Layer 3 of a small transformer language model trained on English Wikipedia (13 layers, counted from 0, width 64).
A neuron adds its activation times its output weights to the MLP's output. To switch it off is to set its activation to zero at one token and run the rest of the model.
A neuron's activation on a vector x is quick GELU(weights . x), where the dot is the dot product. Quick GELU of z is z times sigmoid(1.702 z).

Input weights of the MLP neurons that the questions are about. A number n stands for n times 0.0014.
n6: 3 50 118 -38 35 77 -86 68 102 140 -125 69 -73 178 -25 -93 -171 74 -381 -136 -52 -133 110 83 48 13 -267 -86 131 52 -97 112 -36 -60 80 -52 78 -124 -27 -213 17 203 18 63 135 -95 103 36 5 14 -28 -45 84 -44 -173 49 79 101 38 -190 171 -71 66 21
n9: -22 31 -89 97 -54 -130 -81 -36 49 45 -136 -47 -40 135 27 67 -38 -134 -90 91 52 94 63 10 35 -5 20 -7 -121 21 -18 -26 7 100 -39 -3 48 51 57 94 8 105 -36 -84 -98 76 18 84 50 -19 -63 -84 -25 -28 -26 24 -13 18 -17 52 157 0 -72 37
n56: -5 234 -57 2 103 -22 26 -89 27 -98 -229 -85 30 154 -15 -2 26 -37 26 -33 -121 147 -110 243 49 -19 -129 76 306 -2 46 -129 118 -329 -174 -7 -95 -142 10 137 90 55 74 14 12 -32 50 15 247 13 -155 -68 335 -149 -187 68 -3 -172 15 93 125 69 289 51
n93: 1 103 27 -59 -290 213 51 -18 90 43 78 -102 -97 -22 88 -125 -14 124 -192 -476 -156 118 -52 152 151 -1 -413 45 134 110 73 -2 131 -38 79 76 -177 184 237 -346 163 357 178 1 161 -93 238 -188 151 32 -1 6 235 -83 -109 58 82 -45 50 -165 137 52 -175 -54
n110: -46 212 37 11 40 -152 -122 64 34 -39 247 11 70 107 255 45 -172 -43 -95 22 -8 145 35 67 22 -43 -53 -177 10 -65 -62 126 -133 36 -78 -119 -53 -91 13 6 487 108 -95 132 20 -116 -149 29 28 25 56 53 41 -42 96 -4 150 28 112 -265 12 175 -2 -115
n112: 58 81 109 32 177 -105 -80 111 42 26 150 -58 86 -10 99 44 -85 -72 34 -43 -74 -62 136 97 -74 -32 8 -58 -7 -54 -11 13 -119 52 -160 -94 -58 128 224 44 217 46 -104 110 -15 47 -136 -16 11 -64 55 122 28 105 -73 57 90 0 194 -203 -56 -10 -12 33
n115: -30 203 148 -67 82 139 31 65 125 -61 -25 -53 -107 -149 -41 -113 -3 -51 -112 151 -29 -6 -14 53 -14 -59 -42 -72 112 166 -187 -98 -36 -25 -154 133 -2 -34 -164 54 -26 49 -109 79 153 21 102 -17 40 64 -232 -37 15 -18 -53 -17 -21 11 -41 -75 218 -60 10 76
n128: 128 -107 -51 39 -52 -61 -137 -4 120 49 191 189 -127 -188 163 -36 -12 137 -9 -76 41 368 4 -114 223 5 -65 -134 4 290 19 10 -21 13 -86 34 -55 -24 84 -234 -165 7 -61 45 -65 128 23 -120 66 132 155 -106 -81 101 -126 56 92 -94 -43 -273 61 -40 -163 -67
n132: 45 37 178 133 9 -19 58 -32 86 -53 -172 23 10 47 -240 -69 1 44 -70 -17 33 -107 -65 -34 181 -15 -6 -48 142 3 -41 -7 5 -63 40 -43 98 78 119 -3 -44 -64 0 91 -103 80 -28 -20 67 116 32 89 -123 -11 -21 -102 88 -3 -2 -13 33 84 -168 29
n169: -43 -37 -72 -109 11 -8 58 75 -21 38 58 67 -25 32 20 43 -82 -9 17 29 -80 -75 -3 9 -77 13 -12 55 -6 -41 48 99 -139 -58 -117 13 20 -17 -10 -6 13 54 -133 69 65 14 -25 14 -71 68 20 -61 8 133 -6 94 -32 -74 73 -35 57 13 140 -68
n176: -55 -5 83 -43 23 69 193 61 160 -90 -57 -35 49 27 -110 -158 -57 72 -64 -115 5 -49 -10 42 57 -34 -38 -78 67 99 -167 -61 38 20 -24 58 -112 67 -106 16 -50 -15 83 77 37 41 66 -12 16 46 -13 -106 151 -123 -39 195 32 -23 33 10 48 -21 122 118
n181: 30 191 88 -4 23 -87 -3 46 119 -53 28 76 21 -116 106 -31 -84 -62 -40 18 -127 23 39 89 55 52 -55 16 72 17 -174 -28 -120 -77 5 76 -136 35 115 -19 -31 42 -130 22 -43 2 -27 -28 1 -14 93 85 38 -113 -165 -15 -30 -136 90 33 -25 -72 83 -76
n190: 35 40 -244 83 -117 -43 108 21 51 -28 95 -33 31 -260 214 23 70 0 -72 -82 7 262 -212 -29 85 40 44 41 49 -23 15 4 130 -13 -115 -34 47 225 87 87 -6 55 -38 5 -28 -136 -24 -159 -42 53 -8 -78 197 -19 -139 116 37 -179 48 -43 22 -113 -79 150
n197: -13 88 171 47 -87 -162 -144 -91 62 -45 -51 -42 -15 19 120 -6 -161 -48 -128 68 133 6 12 -1 -115 43 -58 127 -107 -22 139 222 -105 121 121 81 -29 200 177 -58 15 29 -110 -78 23 115 120 -21 37 -53 -238 6 25 106 -19 181 -8 -31 114 -98 69 94 -104 -294
n202: 25 60 224 -62 102 -119 -91 -45 88 17 90 210 24 6 58 67 -147 -10 -130 -147 -95 66 41 45 148 6 -112 -154 103 -69 -175 89 -91 1 -52 -132 57 107 -23 -55 152 85 -34 44 -44 -15 -62 -113 51 -87 90 57 -116 54 26 137 55 28 18 -127 49 135 -41 -76
n215: 0 27 91 53 -37 -62 -175 -116 136 -155 16 165 76 16 74 -37 18 37 48 163 3 -59 33 1 119 49 -108 80 -25 241 110 118 -206 -72 159 -5 -51 -109 -36 -219 -15 326 79 -30 -66 -70 6 62 38 -120 -23 -157 10 -78 -6 13 -23 122 -1 -33 42 125 -7 -226

Output weights of the MLP neurons that the questions are about. A number n stands for n times 0.00079.
n6: -173 -208 85 -81 -35 151 -9 60 81 -2 39 200 -126 0 -42 -15 -25 181 61 -107 -74 -21 -140 52 115 17 -80 108 -89 -113 -151 -86 -24 -228 -2 60 -19 99 -119 -3 -146 -54 54 150 67 -114 -10 -117 94 19 151 121 -156 53 33 83 0 229 -143 159 -49 61 65 101
n9: 6 -42 -25 18 23 35 -129 -167 64 -21 -153 -102 -10 301 67 -10 -3 -94 -116 60 40 18 64 108 16 4 35 -86 -117 39 61 97 -4 67 -9 36 33 -55 -10 103 106 224 -42 2 -121 109 62 -51 30 -112 43 -155 59 -26 -90 92 54 -117 39 24 169 -54 9 -145
n56: 111 90 12 -53 -56 -26 -71 97 -89 -174 -163 -105 149 104 -178 24 -101 -10 19 -146 119 46 53 100 -54 124 -46 21 -26 -152 -166 -15 -66 81 75 11 -93 31 98 39 285 11 -25 -3 -260 -16 -23 -17 223 -111 278 46 -82 156 -93 -104 -52 142 -98 80 130 35 112 -96
n93: -290 -74 60 -43 45 -21 80 15 148 478 -115 48 -101 -23 -64 -67 -6 -35 -22 -78 11 321 6 -85 18 44 7 73 35 153 -99 -203 70 171 -20 -94 31 148 121 -182 84 -254 43 20 112 27 112 -324 -26 -145 124 124 -149 44 27 -200 15 37 -47 213 -52 69 -237 31
n110: 161 113 7 -91 154 -169 -162 4 82 -92 -4 -13 -108 -117 95 69 -9 0 92 -28 -65 41 -199 365 35 9 104 -187 -179 -107 26 30 20 -251 -7 -36 109 45 -16 -147 -18 -48 -3 -18 -53 -55 19 -27 180 -79 143 -181 -103 22 -135 155 -26 -4 -39 201 82 98 341 -229
n112: 53 -2 104 -67 134 -301 -15 -104 39 -79 11 74 -28 28 157 -10 -162 -33 152 -91 -127 -110 78 14 -25 165 -86 -111 -84 -152 124 156 -59 13 96 -133 -35 97 -51 -30 130 -31 85 41 -43 27 -63 50 118 -10 22 -71 134 71 18 68 -26 75 82 18 18 -121 76 -223
n115: -239 9 -61 -57 3 -26 45 -124 -38 23 -107 2 73 -90 30 -17 114 -76 47 -9 102 -12 -121 7 -10 -68 25 5 9 200 67 -41 43 -47 0 184 -14 79 -31 160 -210 106 56 67 -81 90 -59 113 -30 58 -37 -75 18 -21 -23 24 45 4 -97 -29 130 -29 -162 -18
n128: -5 8 15 46 -80 -89 -11 115 -124 -1 137 -21 5 -12 31 110 -95 20 -53 148 101 51 -48 -264 41 3 -52 -72 111 65 -34 -6 126 -48 -189 -18 9 106 99 -25 91 142 -15 -6 -64 -21 -194 -14 -66 -25 -191 -25 20 135 0 55 72 -44 58 -102 54 19 10 -37
n132: 61 -20 -54 -74 -15 -82 -37 -86 92 67 -220 218 -60 -60 29 -26 -89 17 27 -161 -215 56 57 114 -67 -18 49 -11 154 -64 -17 -62 78 129 137 -20 43 116 12 112 33 23 -131 -17 48 13 -45 -88 19 -190 115 32 -2 -15 -21 214 -5 -33 -80 113 53 -145 22 -137
n169: 38 -57 -131 -43 22 -129 5 -35 -41 -96 107 -182 62 -89 84 77 -49 31 51 70 -36 123 -13 -53 -81 -20 -52 25 -96 -34 33 204 -40 2 -3 67 -4 -67 97 93 4 -14 87 57 164 -65 67 37 -89 22 72 23 22 2 -18 71 36 77 56 -133 -90 -104 8 -31
n176: -126 -56 -42 86 -77 32 85 -101 31 -118 -107 -12 -8 -135 89 40 -23 222 -41 30 200 -21 -113 -118 6 19 -28 30 -6 109 -4 -29 -75 28 121 34 118 -73 24 -67 -168 -25 57 40 -48 44 -221 148 -34 -2 -227 -134 -67 39 -9 146 -74 98 21 168 -44 6 9 -16
n181: 112 44 -7 64 -3 -22 -181 195 -16 -107 51 20 29 88 -1 159 -153 -119 43 -21 101 -134 33 -113 -36 153 22 -13 -76 80 32 77 -20 -14 -73 15 107 -103 -41 114 33 -20 23 -10 6 146 -184 -9 45 -10 22 138 -96 -9 -27 -88 -146 27 78 -92 -12 -20 -5 -96
n190: -162 13 -132 103 -317 105 77 11 2 152 -36 79 -76 32 13 -63 42 83 -94 -34 -59 18 -57 -272 -181 -29 39 7 125 -30 149 11 -24 211 60 67 -36 -49 -67 59 -149 59 -50 9 40 13 -43 10 27 204 -130 173 -83 68 4 -55 -94 93 90 12 127 -45 -72 28
n197: 86 56 -27 -28 -32 144 -18 57 -20 98 -87 -40 68 69 23 -42 91 17 -148 97 89 189 54 21 -48 -24 111 -35 -40 8 -79 -116 -29 76 0 -9 -108 -84 -21 98 -154 117 -173 -51 73 -184 130 -58 28 -110 -109 98 -71 -117 35 -60 219 70 -80 -190 -9 -9 54 177
n202: -109 -7 40 -6 -21 -33 -136 -9 -56 23 52 90 34 -143 114 54 -95 -14 119 -167 -13 11 -17 -78 -74 86 15 -38 91 -141 1 118 -45 -145 63 -98 91 -7 -108 -14 93 193 52 54 -25 -153 -35 -63 53 -37 139 7 85 53 104 67 91 -24 -1 -49 54 1 97 -262
n215: -199 160 40 -11 -107 147 -9 16 -37 -148 -8 98 199 53 111 -88 172 -38 -99 -125 -10 30 -39 -26 -4 -105 65 -10 7 2 11 -12 -92 415 225 7 -229 -46 76 186 27 -52 -79 -86 -1 17 48 143 -37 144 -10 16 -157 -11 9 -257 73 -311 20 50 27 -165 1 24

Each question names a token from some text and the token that comes next. It shows the vector x that enters the MLP there. A number n stands for n times 0.0066.

Then comes g, the gradient of the next token's log-probability with respect to the MLP's output, scaled to length 1. A neuron's effect is roughly proportional to its activation times (output weights . g). A number n stands for n times 0.0011.

" Secretary", then " "
x: -89 -95 -22 -261 72 -52 152 -89 252 -19 -66 -90 -67 -43 63 125 -44 60 36 -54 58 -169 199 35 34 399 71 71 24 13 128 -204 -21 107 53 -118 -274 69 -23 -65 -5 29 -3 120 37 4 45 81 -459 -1 141 191 18 -44 -125 -5 -249 133 -119 11 -6 -96 -21 71
g: 13 -76 -114 67 -122 -4 -67 61 -372 -99 -77 -30 103 -214 -23 186 -73 168 71 -15 80 -88 -91 13 93 -80 106 -188 -105 38 107 136 -34 64 -52 -119 -69 12 57 109 -42 -54 128 -85 -122 71 -26 -71 -163 -103 44 85 -38 -103 3 140 42 298 187 119 82 160 135 -56
Which two neurons, each switched off alone, lower its probability most, in order? n176, n181

" Ty", then "p"
x: -76 -152 1 -232 -55 -47 173 -121 204 32 -40 -51 -75 -18 60 202 0 131 45 -34 32 -49 129 61 -21 344 92 33 37 -55 100 -227 -36 144 -58 -151 -220 189 74 45 -3 45 -79 131 -37 -58 132 14 -383 -31 -32 190 -36 -76 -213 -49 -224 218 -177 -38 207 -29 -39 96
g: -78 130 -15 -112 37 -18 -42 -272 215 11 -154 -102 -58 148 90 55 144 35 38 29 -310 28 -125 -67 74 -159 -21 50 -11 -43 -13 26 -195 72 31 76 -35 10 120 6 175 8 1 -20 -7 -59 88 -75 40 37 -15 256 -147 -93 -83 -79 59 -257 153 -93 116 234 15 151
Switching off which neuron hurts the next token most? n93

"Z", then ","
x: -102 -80 15 -205 18 24 172 -154 185 -27 33 -91 -5 -55 17 145 -44 94 142 104 37 -49 73 118 -98 374 154 81 38 -79 -22 -209 -16 32 -40 -147 -289 125 -68 -10 -102 22 -17 135 -38 -2 31 51 -313 21 -115 213 -6 11 -170 -140 -227 226 -226 153 116 -23 19 115
g: 93 -82 -68 49 -12 119 -46 64 -210 -180 -4 220 -115 -45 -119 69 143 -80 -39 41 178 135 126 -129 -75 -16 179 64 -11 123 -15 -19 -100 119 -3 -136 280 -59 29 -41 109 -54 -93 -176 50 -9 -49 180 -58 1 128 -135 -185 106 50 29 -277 165 47 -87 -164 21 -70 48
Which neuron, switched off, raises the next token's probability most? n115

" Ko", then "mb"
x: -48 -121 59 -225 -29 -132 154 -155 151 8 33 -131 -48 93 -18 91 -15 109 66 87 -25 -56 147 154 -81 371 52 75 10 -128 51 -253 -9 227 -30 -115 -247 196 52 -2 54 -54 -63 150 -114 -1 60 54 -401 2 -51 206 -47 -1 -160 -65 -212 244 -128 -14 180 -42 10 85
g: -50 -77 151 9 73 -214 -225 6 -81 23 47 -123 -113 36 -68 -166 -9 -2 66 -95 161 45 94 -83 90 155 66 143 135 -121 272 -95 15 -108 145 17 108 36 139 117 -235 30 -93 -66 -3 -106 -64 -98 -96 3 74 -182 108 45 12 -159 -6 213 102 -182 31 -81 180 56
Switching off which neuron hurts the next token most? n112

" junction", then " with"
x: -158 -142 84 -224 64 -9 177 -163 209 36 47 -49 3 106 84 79 -13 84 -55 2 41 -117 13 97 -101 448 49 55 1 -25 58 -180 -111 103 94 -211 -192 43 -41 -80 15 -36 -102 148 -11 31 87 23 -373 22 -17 236 26 13 -141 4 -190 95 -153 77 56 -34 -78 63
g: -193 -149 56 26 254 -122 -14 11 -99 -53 106 35 88 -59 -125 9 192 -65 101 170 23 70 50 -65 -47 115 -1 -65 -123 -145 45 185 7 53 104 8 168 -20 -84 -184 149 -61 84 11 -381 55 208 -66 71 -20 82 39 49 -33 -96 -1 6 -189 -33 2 -236 101 -59 51
Switching off which neuron hurts the next token most? n190

" be", then " superior"
x: -90 -127 63 -200 -25 18 154 -140 191 33 100 -82 -22 -21 82 158 -157 130 100 16 -7 -78 36 163 -42 375 65 149 -115 -40 141 -141 -80 161 140 -186 -268 59 50 -36 -11 72 -118 91 -70 -6 48 20 -389 -30 76 195 80 -108 -166 -107 -265 140 -177 54 166 -15 -22 37
g: -96 117 -9 -40 -29 -88 82 105 253 -178 99 237 -97 183 106 -9 -76 -119 -213 -98 -176 154 75 83 -118 -184 -153 -98 -121 44 8 -33 -85 -76 21 251 -229 -102 -12 -51 -104 -62 -75 -4 111 49 80 62 100 114 88 85 22 124 -171 19 106 -53 58 -105 92 -6 42 98
Switching off which neuron hurts the next token most? n215

"0", then "0"
x: -126 -167 32 -247 -3 -5 162 -109 231 37 -20 -13 -31 99 99 166 -72 83 0 49 -53 -3 37 31 -57 392 172 129 -43 -129 -47 -227 -18 200 3 -124 -242 66 -65 -17 54 -75 -98 128 -77 67 -48 41 -266 85 35 242 -52 8 -141 -72 -179 41 -226 42 207 -3 26 73
g: -21 -150 81 41 163 16 -12 -27 64 181 101 17 -183 47 166 42 158 38 67 140 19 156 -39 43 -222 -230 136 36 10 -126 73 15 124 123 -1 -186 -49 -17 37 19 -268 -94 98 -6 -8 -298 23 -75 197 36 -237 -23 25 55 -24 109 112 -2 -40 -98 -158 -54 -119 2
Switching off which neuron hurts the next token most? n56

".", then " The"
x: -149 -121 61 -238 38 -55 178 -116 249 70 44 -50 -18 13 152 217 -99 113 15 -30 -55 -53 79 57 -37 359 127 8 11 -111 -20 -155 -58 162 -37 -263 -226 19 -1 -41 156 0 -63 138 -84 28 -40 25 -339 -1 205 261 -18 -58 -159 6 -148 151 -159 -88 83 2 -11 9
g: 47 70 40 253 -30 85 181 -38 37 91 83 -35 9 82 57 -127 -28 -167 -70 116 -64 -192 -143 12 -37 91 -129 -94 -10 -4 -179 -80 -318 -15 -21 75 87 119 -136 -109 307 51 20 73 -80 -224 7 -102 148 208 -34 132 41 -52 56 11 39 -210 -90 68 60 9 54 0
Switching off which neuron hurts the next token most? n202

"y", then "\n"
x: -68 -123 28 -246 1 20 175 -118 240 107 -61 -56 -32 -28 45 191 0 116 63 41 25 -18 63 34 -38 352 171 65 11 -52 -6 -212 -30 52 6 -78 -242 55 -23 17 -81 -7 -83 124 -71 76 6 23 -392 30 128 211 -62 -81 -259 -54 -202 271 -206 -27 117 -61 -17 83
g: -62 88 -5 6 -14 -40 -199 195 -175 -53 -30 69 144 123 114 134 -64 -105 18 24 -2 -67 191 -44 -56 127 99 -91 16 -193 -124 -52 -90 -94 53 8 112 -95 -169 121 267 51 -277 116 135 -30 -102 129 -31 92 55 -62 131 -9 -2 81 108 84 -19 -235 -131 -96 104 -177
Which neuron, switched off, raises the next token's probability most? n202

" greater", then " c"
x: -111 -130 79 -284 -40 5 169 -142 177 -14 -52 -20 -15 50 164 205 -50 121 12 -27 -68 -13 90 78 -112 346 2 59 -26 54 129 -201 -70 74 56 -191 -247 -60 23 -52 40 -37 18 80 -80 105 55 28 -379 33 62 267 -19 -12 -155 14 -214 228 -182 16 248 -55 -25 23
g: -128 -30 -27 55 -84 -111 -104 -15 -226 -9 -142 -83 126 -279 -138 72 17 -10 47 99 121 5 -16 -74 -27 -24 134 222 -94 -6 201 157 -33 89 32 -60 171 97 173 91 -35 79 144 -11 -52 110 -66 72 -40 11 -112 -272 62 119 43 -105 -46 -99 171 55 -304 52 -11 45
Which neuron, switched off, raises the next token's probability most? n6

" ", then "su"
x: -82 -113 35 -233 60 33 192 -158 229 56 -24 -119 -28 -7 103 185 -89 76 114 34 10 25 45 136 -161 374 117 138 -85 -85 -46 -235 -37 221 -4 -174 -252 26 56 -33 19 -22 -29 99 -93 66 3 27 -323 -12 74 230 22 -31 -141 -31 -171 31 -209 -77 103 -25 19 82
g: -193 10 -153 -165 164 53 -127 -42 -121 208 112 -210 189 -109 -113 64 103 154 49 48 81 68 -84 152 130 161 24 -30 -102 116 -16 -49 107 90 2 -182 67 0 -32 35 -196 4 163 11 -78 -86 -29 -37 -64 50 -82 -26 -120 89 181 -64 30 233 -11 15 -81 37 -169 -234
Switching off which neuron hurts the next token most? n132

" and", then " location"
x: -78 -108 0 -240 -18 -19 167 -124 201 64 7 -92 -39 -103 167 212 -24 129 104 58 52 10 73 42 -68 352 158 -7 -69 2 63 -219 -51 119 44 -72 -236 129 30 -90 68 -30 -47 104 -94 59 7 -3 -452 34 80 206 74 -68 -222 -53 -213 115 -210 -8 133 -74 15 52
g: 40 -10 124 -106 -214 -96 36 32 126 178 6 92 -58 50 92 106 -9 171 -165 -16 249 -38 -158 -26 95 -80 -74 81 79 16 -206 51 -42 -119 -62 44 45 -191 -142 -34 39 103 -55 -59 40 152 41 -109 -43 44 -26 35 61 -232 43 -97 56 71 -78 19 401 -163 -136 27
Switching off which neuron hurts the next token most? n190

"weight", then " loss"
x: -119 -109 5 -278 -26 87 178 -188 232 10 -28 -26 47 44 99 182 -19 96 -65 15 -3 -23 -18 71 -126 383 108 79 -50 28 26 -211 -82 110 116 -47 -198 -15 -53 -53 -39 1 -127 81 -8 65 73 6 -369 18 -52 304 -40 19 -122 -8 -217 236 -176 -15 113 -5 -11 0
g: 32 -200 -97 5 -75 147 -73 -14 -378 -105 -65 145 -4 40 -71 12 29 185 -37 -226 9 18 77 -22 -67 10 193 -1 -184 -125 196 -66 59 159 17 -78 232 10 66 37 105 -221 61 -59 -19 42 -121 104 64 -54 -47 -136 73 73 221 -35 -1 27 72 128 -153 -5 26 67
Which neuron, switched off, raises the next token's probability most? n115

"\n", then "|"
x: -105 -169 53 -208 98 -47 178 -151 237 30 6 -12 -78 11 124 221 -8 130 91 20 59 -71 19 182 -74 375 168 4 25 -65 -10 -217 -18 24 -25 -99 -238 35 -50 -46 21 -20 -49 98 -126 -8 34 1 -316 -71 94 179 38 -26 -221 17 -234 30 -230 86 65 11 76 61
g: 47 -80 -68 156 92 -142 26 27 -199 -103 51 -15 -136 43 -230 -105 -39 149 -64 89 -9 -96 84 -10 -219 43 204 -131 -58 -35 137 184 -29 117 -3 -62 31 244 50 -116 107 -123 128 -46 14 66 14 -24 -30 -94 -263 28 -138 173 183 223 41 101 -22 -90 -100 -74 -3 102
Which neuron, switched off, raises the next token's probability most? n128

"t", then "issue"
x: -107 -196 96 -236 8 87 183 -81 228 42 -7 -75 -8 -27 52 175 -30 156 25 51 -50 14 64 3 -114 337 126 92 -7 -46 11 -193 -58 60 46 -158 -256 36 -1 2 -61 50 -7 109 -130 -21 67 41 -310 -37 24 210 11 -46 -153 -49 -196 279 -284 -54 215 -33 3 60
g: 79 -44 262 -50 19 -16 185 16 264 24 94 -59 7 -41 -36 -241 -260 -19 -44 120 -135 117 53 49 0 -90 -110 77 71 169 -140 -32 -1 -6 54 107 -75 67 -58 110 87 37 -39 17 16 -67 -36 -98 -64 100 103 -42 95 -113 -237 87 123 -140 -328 -20 171 -116 18 -44
Switching off which neuron hurts the next token most? n190

"ing", then " device"
x: -97 -136 87 -262 0 -12 135 -135 245 80 -25 -84 -13 32 121 137 -38 95 8 0 67 -21 125 35 -48 395 183 52 -98 -51 -18 -230 -45 140 93 -111 -255 10 -14 -98 84 -13 -46 72 -24 91 -25 43 -318 60 28 233 1 -122 -154 -46 -193 253 -227 -9 172 -52 16 20
g: 107 39 133 -54 -302 86 120 -105 255 -41 -228 179 -56 -91 -28 -49 -111 -28 -120 17 -2 54 44 39 -183 -27 -139 45 95 -29 -97 69 -90 211 -87 275 -22 34 -75 130 31 -45 119 -2 78 70 -29 -153 -189 55 143 79 153 -155 -105 66 -43 -80 -8 -90 114 -101 95 27
Which neuron, switched off, raises the next token's probability most? n132

"us", then " |"
x: -128 -33 10 -271 22 63 179 -119 246 53 58 -64 49 61 15 163 55 134 31 48 -34 -66 19 48 -78 376 132 46 20 -65 -27 -303 -33 64 70 -89 -227 16 -39 -29 -6 -67 25 83 -59 29 -42 16 -336 54 94 216 -16 -39 -187 -125 -185 194 -226 64 96 14 28 -3
g: -19 19 -114 -58 91 -97 -20 -33 -70 91 -98 144 -67 213 80 84 -129 -257 24 -43 28 -37 217 -83 16 106 105 15 -101 -191 265 44 -88 22 -10 -109 143 -47 -316 32 60 -129 -120 140 151 121 -19 189 3 -4 108 75 38 58 74 1 -50 32 -27 -12 -152 -255 47 -82
Which neuron, switched off, raises the next token's probability most? n112

" creation", then " of"
x: -127 -83 144 -260 24 -1 137 -162 215 17 0 -25 -17 102 48 107 -132 58 -46 20 63 -109 121 87 -52 439 114 138 -109 -38 75 -202 -64 136 126 -124 -257 52 -51 -91 2 48 -45 76 -21 42 22 50 -370 -50 76 202 6 -15 -169 -9 -209 142 -194 111 173 -41 -7 22
g: 48 -38 82 18 234 53 182 -154 -23 92 -64 19 -69 -131 70 -184 -205 -51 -62 -20 -22 -31 -86 -102 91 128 169 152 46 84 6 -112 4 -117 -107 -92 189 -24 42 -11 -92 191 192 7 218 -13 -266 -49 -109 -7 -120 -59 4 2 -27 36 164 62 -17 -183 26 -163 -41 244
Which neuron, switched off, raises the next token's probability most? n215

"0", then "–"
x: -117 -169 41 -251 0 -16 160 -118 244 64 -40 -6 -21 123 60 136 -67 68 5 63 -44 -4 69 26 -44 386 202 108 -40 -121 -50 -228 -5 198 -40 -107 -241 72 -67 2 71 -127 -103 120 -111 97 -54 46 -289 74 65 221 -56 2 -140 -59 -197 36 -211 72 201 -3 45 66
g: -1 -5 86 -181 -75 43 -57 7 129 60 -130 73 -75 5 13 -138 49 -16 -393 -51 5 -80 -69 101 -196 14 -46 119 30 51 64 -32 204 17 -63 255 -191 -130 158 -34 -52 209 8 27 122 131 255 -123 -51 27 32 -60 164 50 25 68 37 -124 -135 -136 69 -110 39 3
Switching off which neuron hurts the next token most? n9

"th", then "ick"
x: -115 -96 114 -224 -6 34 156 -80 198 70 -33 -70 -36 -24 131 161 -58 158 -22 96 45 -59 7 41 -132 407 127 108 -33 -53 30 -219 -53 113 78 -89 -262 15 -19 13 13 -51 -39 97 -69 106 25 -8 -328 -36 -80 254 -47 8 -159 -58 -162 267 -242 -55 146 -48 -4 13
g: -18 68 117 -123 -111 -59 55 107 114 -32 -30 25 25 -173 -96 28 178 -22 64 111 -23 -43 2 -158 -139 -236 -173 -56 47 -63 25 46 81 -45 -200 -152 8 -187 -198 114 -106 117 -39 209 -238 121 243 -49 26 97 -69 12 41 121 227 193 40 -44 -39 7 123 80 -18 66
Switching off which neuron hurts the next token most? n115

"tric", then " the"
x: -132 -58 133 -322 -54 8 156 -136 231 93 -94 -69 15 90 -30 153 -88 122 -38 41 19 -87 123 142 -83 351 60 94 -59 -73 40 -162 -44 194 -18 -45 -216 38 -54 -21 94 -5 -37 105 -26 53 -16 51 -343 -19 167 240 -69 22 -149 -16 -253 202 -190 -123 150 24 -21 -5
g: -132 120 -33 86 48 -245 165 1 343 118 118 69 42 -58 204 -66 31 -151 -93 6 -208 -41 -151 -135 -78 -18 -147 -97 -54 58 -108 19 -45 -163 -59 0 -235 113 82 -192 3 49 97 5 32 98 -5 42 70 85 -29 83 39 -10 129 -105 -20 89 -198 140 169 29 9 84
Switching off which neuron hurts the next token most? n6

" advanced", then " fellow"
x: -105 -161 109 -247 2 19 164 -132 208 2 -43 -66 -27 15 82 160 -98 71 -8 -36 40 -30 119 108 -115 358 51 8 -86 -21 120 -147 -102 55 46 -95 -259 -58 -7 -81 0 57 -39 101 -44 116 68 53 -425 49 191 238 60 -64 -67 21 -283 179 -231 137 164 -48 -28 23
g: -28 147 99 -22 -46 -73 -36 77 -11 54 -44 -112 -121 -34 73 -119 27 149 -135 -33 -34 17 43 -40 34 -94 -153 33 -105 72 -74 -163 15 -115 28 282 -115 -134 114 -26 -64 -95 189 42 105 244 -34 -166 106 274 -173 -161 -73 277 23 -112 36 8 -148 -48 80 37 82 171
Switching off which neuron hurts the next token most? n132

"2", then "-"
x: -174 -134 48 -274 -28 -11 172 -121 232 19 51 -22 -32 20 160 174 -44 100 8 78 6 -25 -47 58 -92 389 129 116 -43 -63 -2 -232 -12 170 89 -99 -254 22 -72 -10 -14 -43 -104 101 -42 71 3 11 -259 6 -83 250 25 51 -76 -102 -184 54 -225 51 165 -23 29 60
g: 96 -132 -14 24 52 -14 -114 50 -285 -187 -95 0 -60 -85 -210 14 31 -51 17 -54 170 17 147 -9 -72 140 161 -45 -30 -25 187 45 9 61 -41 -91 180 100 -78 78 50 -113 14 -185 149 -9 32 81 -40 106 -99 -53 -202 124 177 -91 -169 320 58 72 -165 104 -64 16
Switching off which neuron hurts the next token most? n181

" different", then " physician"
x: -93 -113 115 -266 -91 27 165 -212 176 4 -25 -5 -38 42 142 168 -161 104 0 23 0 -70 48 66 7 387 167 59 -49 0 45 -163 -53 144 35 -141 -248 -23 -39 -84 41 92 23 74 -23 113 48 28 -369 -28 50 236 -19 -14 -152 -11 -225 204 -208 31 248 -62 -61 23
g: -49 122 -227 -37 39 -6 -12 40 145 -89 -33 5 -151 29 23 149 -66 -97 -174 -177 -36 -16 73 -88 3 5 -63 121 -154 -48 -175 -112 21 -148 137 260 -49 36 81 46 103 -104 59 188 134 152 -27 -153 114 213 -54 -248 134 94 -42 32 55 -35 -118 -119 102 -59 21 231
Switching off which neuron hurts the next token most? n6

",", then " collective"
x: -127 -22 36 -196 19 -68 154 -141 203 4 62 -82 18 -61 175 230 -20 125 24 71 -3 -15 58 83 -141 374 148 44 -121 -47 0 -188 -36 215 113 -174 -226 127 -1 -81 146 -48 -64 102 -134 92 -10 -21 -384 -12 16 230 3 -81 -227 -44 -173 128 -200 -3 157 -23 -14 37
g: 39 121 256 -143 -125 -36 8 -13 241 -112 -167 -95 -158 18 -4 -116 -125 42 -22 -121 -193 182 -203 77 106 -150 -199 72 42 104 -19 35 2 76 91 97 -201 -91 -19 10 -82 91 47 52 94 120 72 156 -22 145 63 86 98 -104 -130 47 97 65 19 -97 157 -226 -23 -34
Which neuron, switched off, raises the next token's probability most? n181

"-", then " Da"
x: -106 -120 42 -215 23 13 236 -155 231 55 -25 -129 -35 -62 119 180 -3 102 86 56 62 -64 -14 166 -14 330 193 94 -55 -41 6 -235 -25 113 -32 -108 -219 78 -32 21 -52 -51 -37 101 -28 51 4 -15 -425 33 134 192 -31 -67 -185 -37 -198 48 -246 36 101 21 -23 74
g: 64 4 -13 36 -14 80 98 -21 191 193 56 -51 -55 -156 -33 -142 -48 -60 93 -111 -107 59 -19 344 97 -41 -284 16 162 92 -193 93 -53 -89 -63 131 -76 109 -185 -4 -74 200 -37 -55 -171 -174 121 -53 15 93 33 35 -57 -34 -85 74 104 -136 79 -101 -6 -54 230 -48
Which neuron, switched off, raises the next token's probability most? n181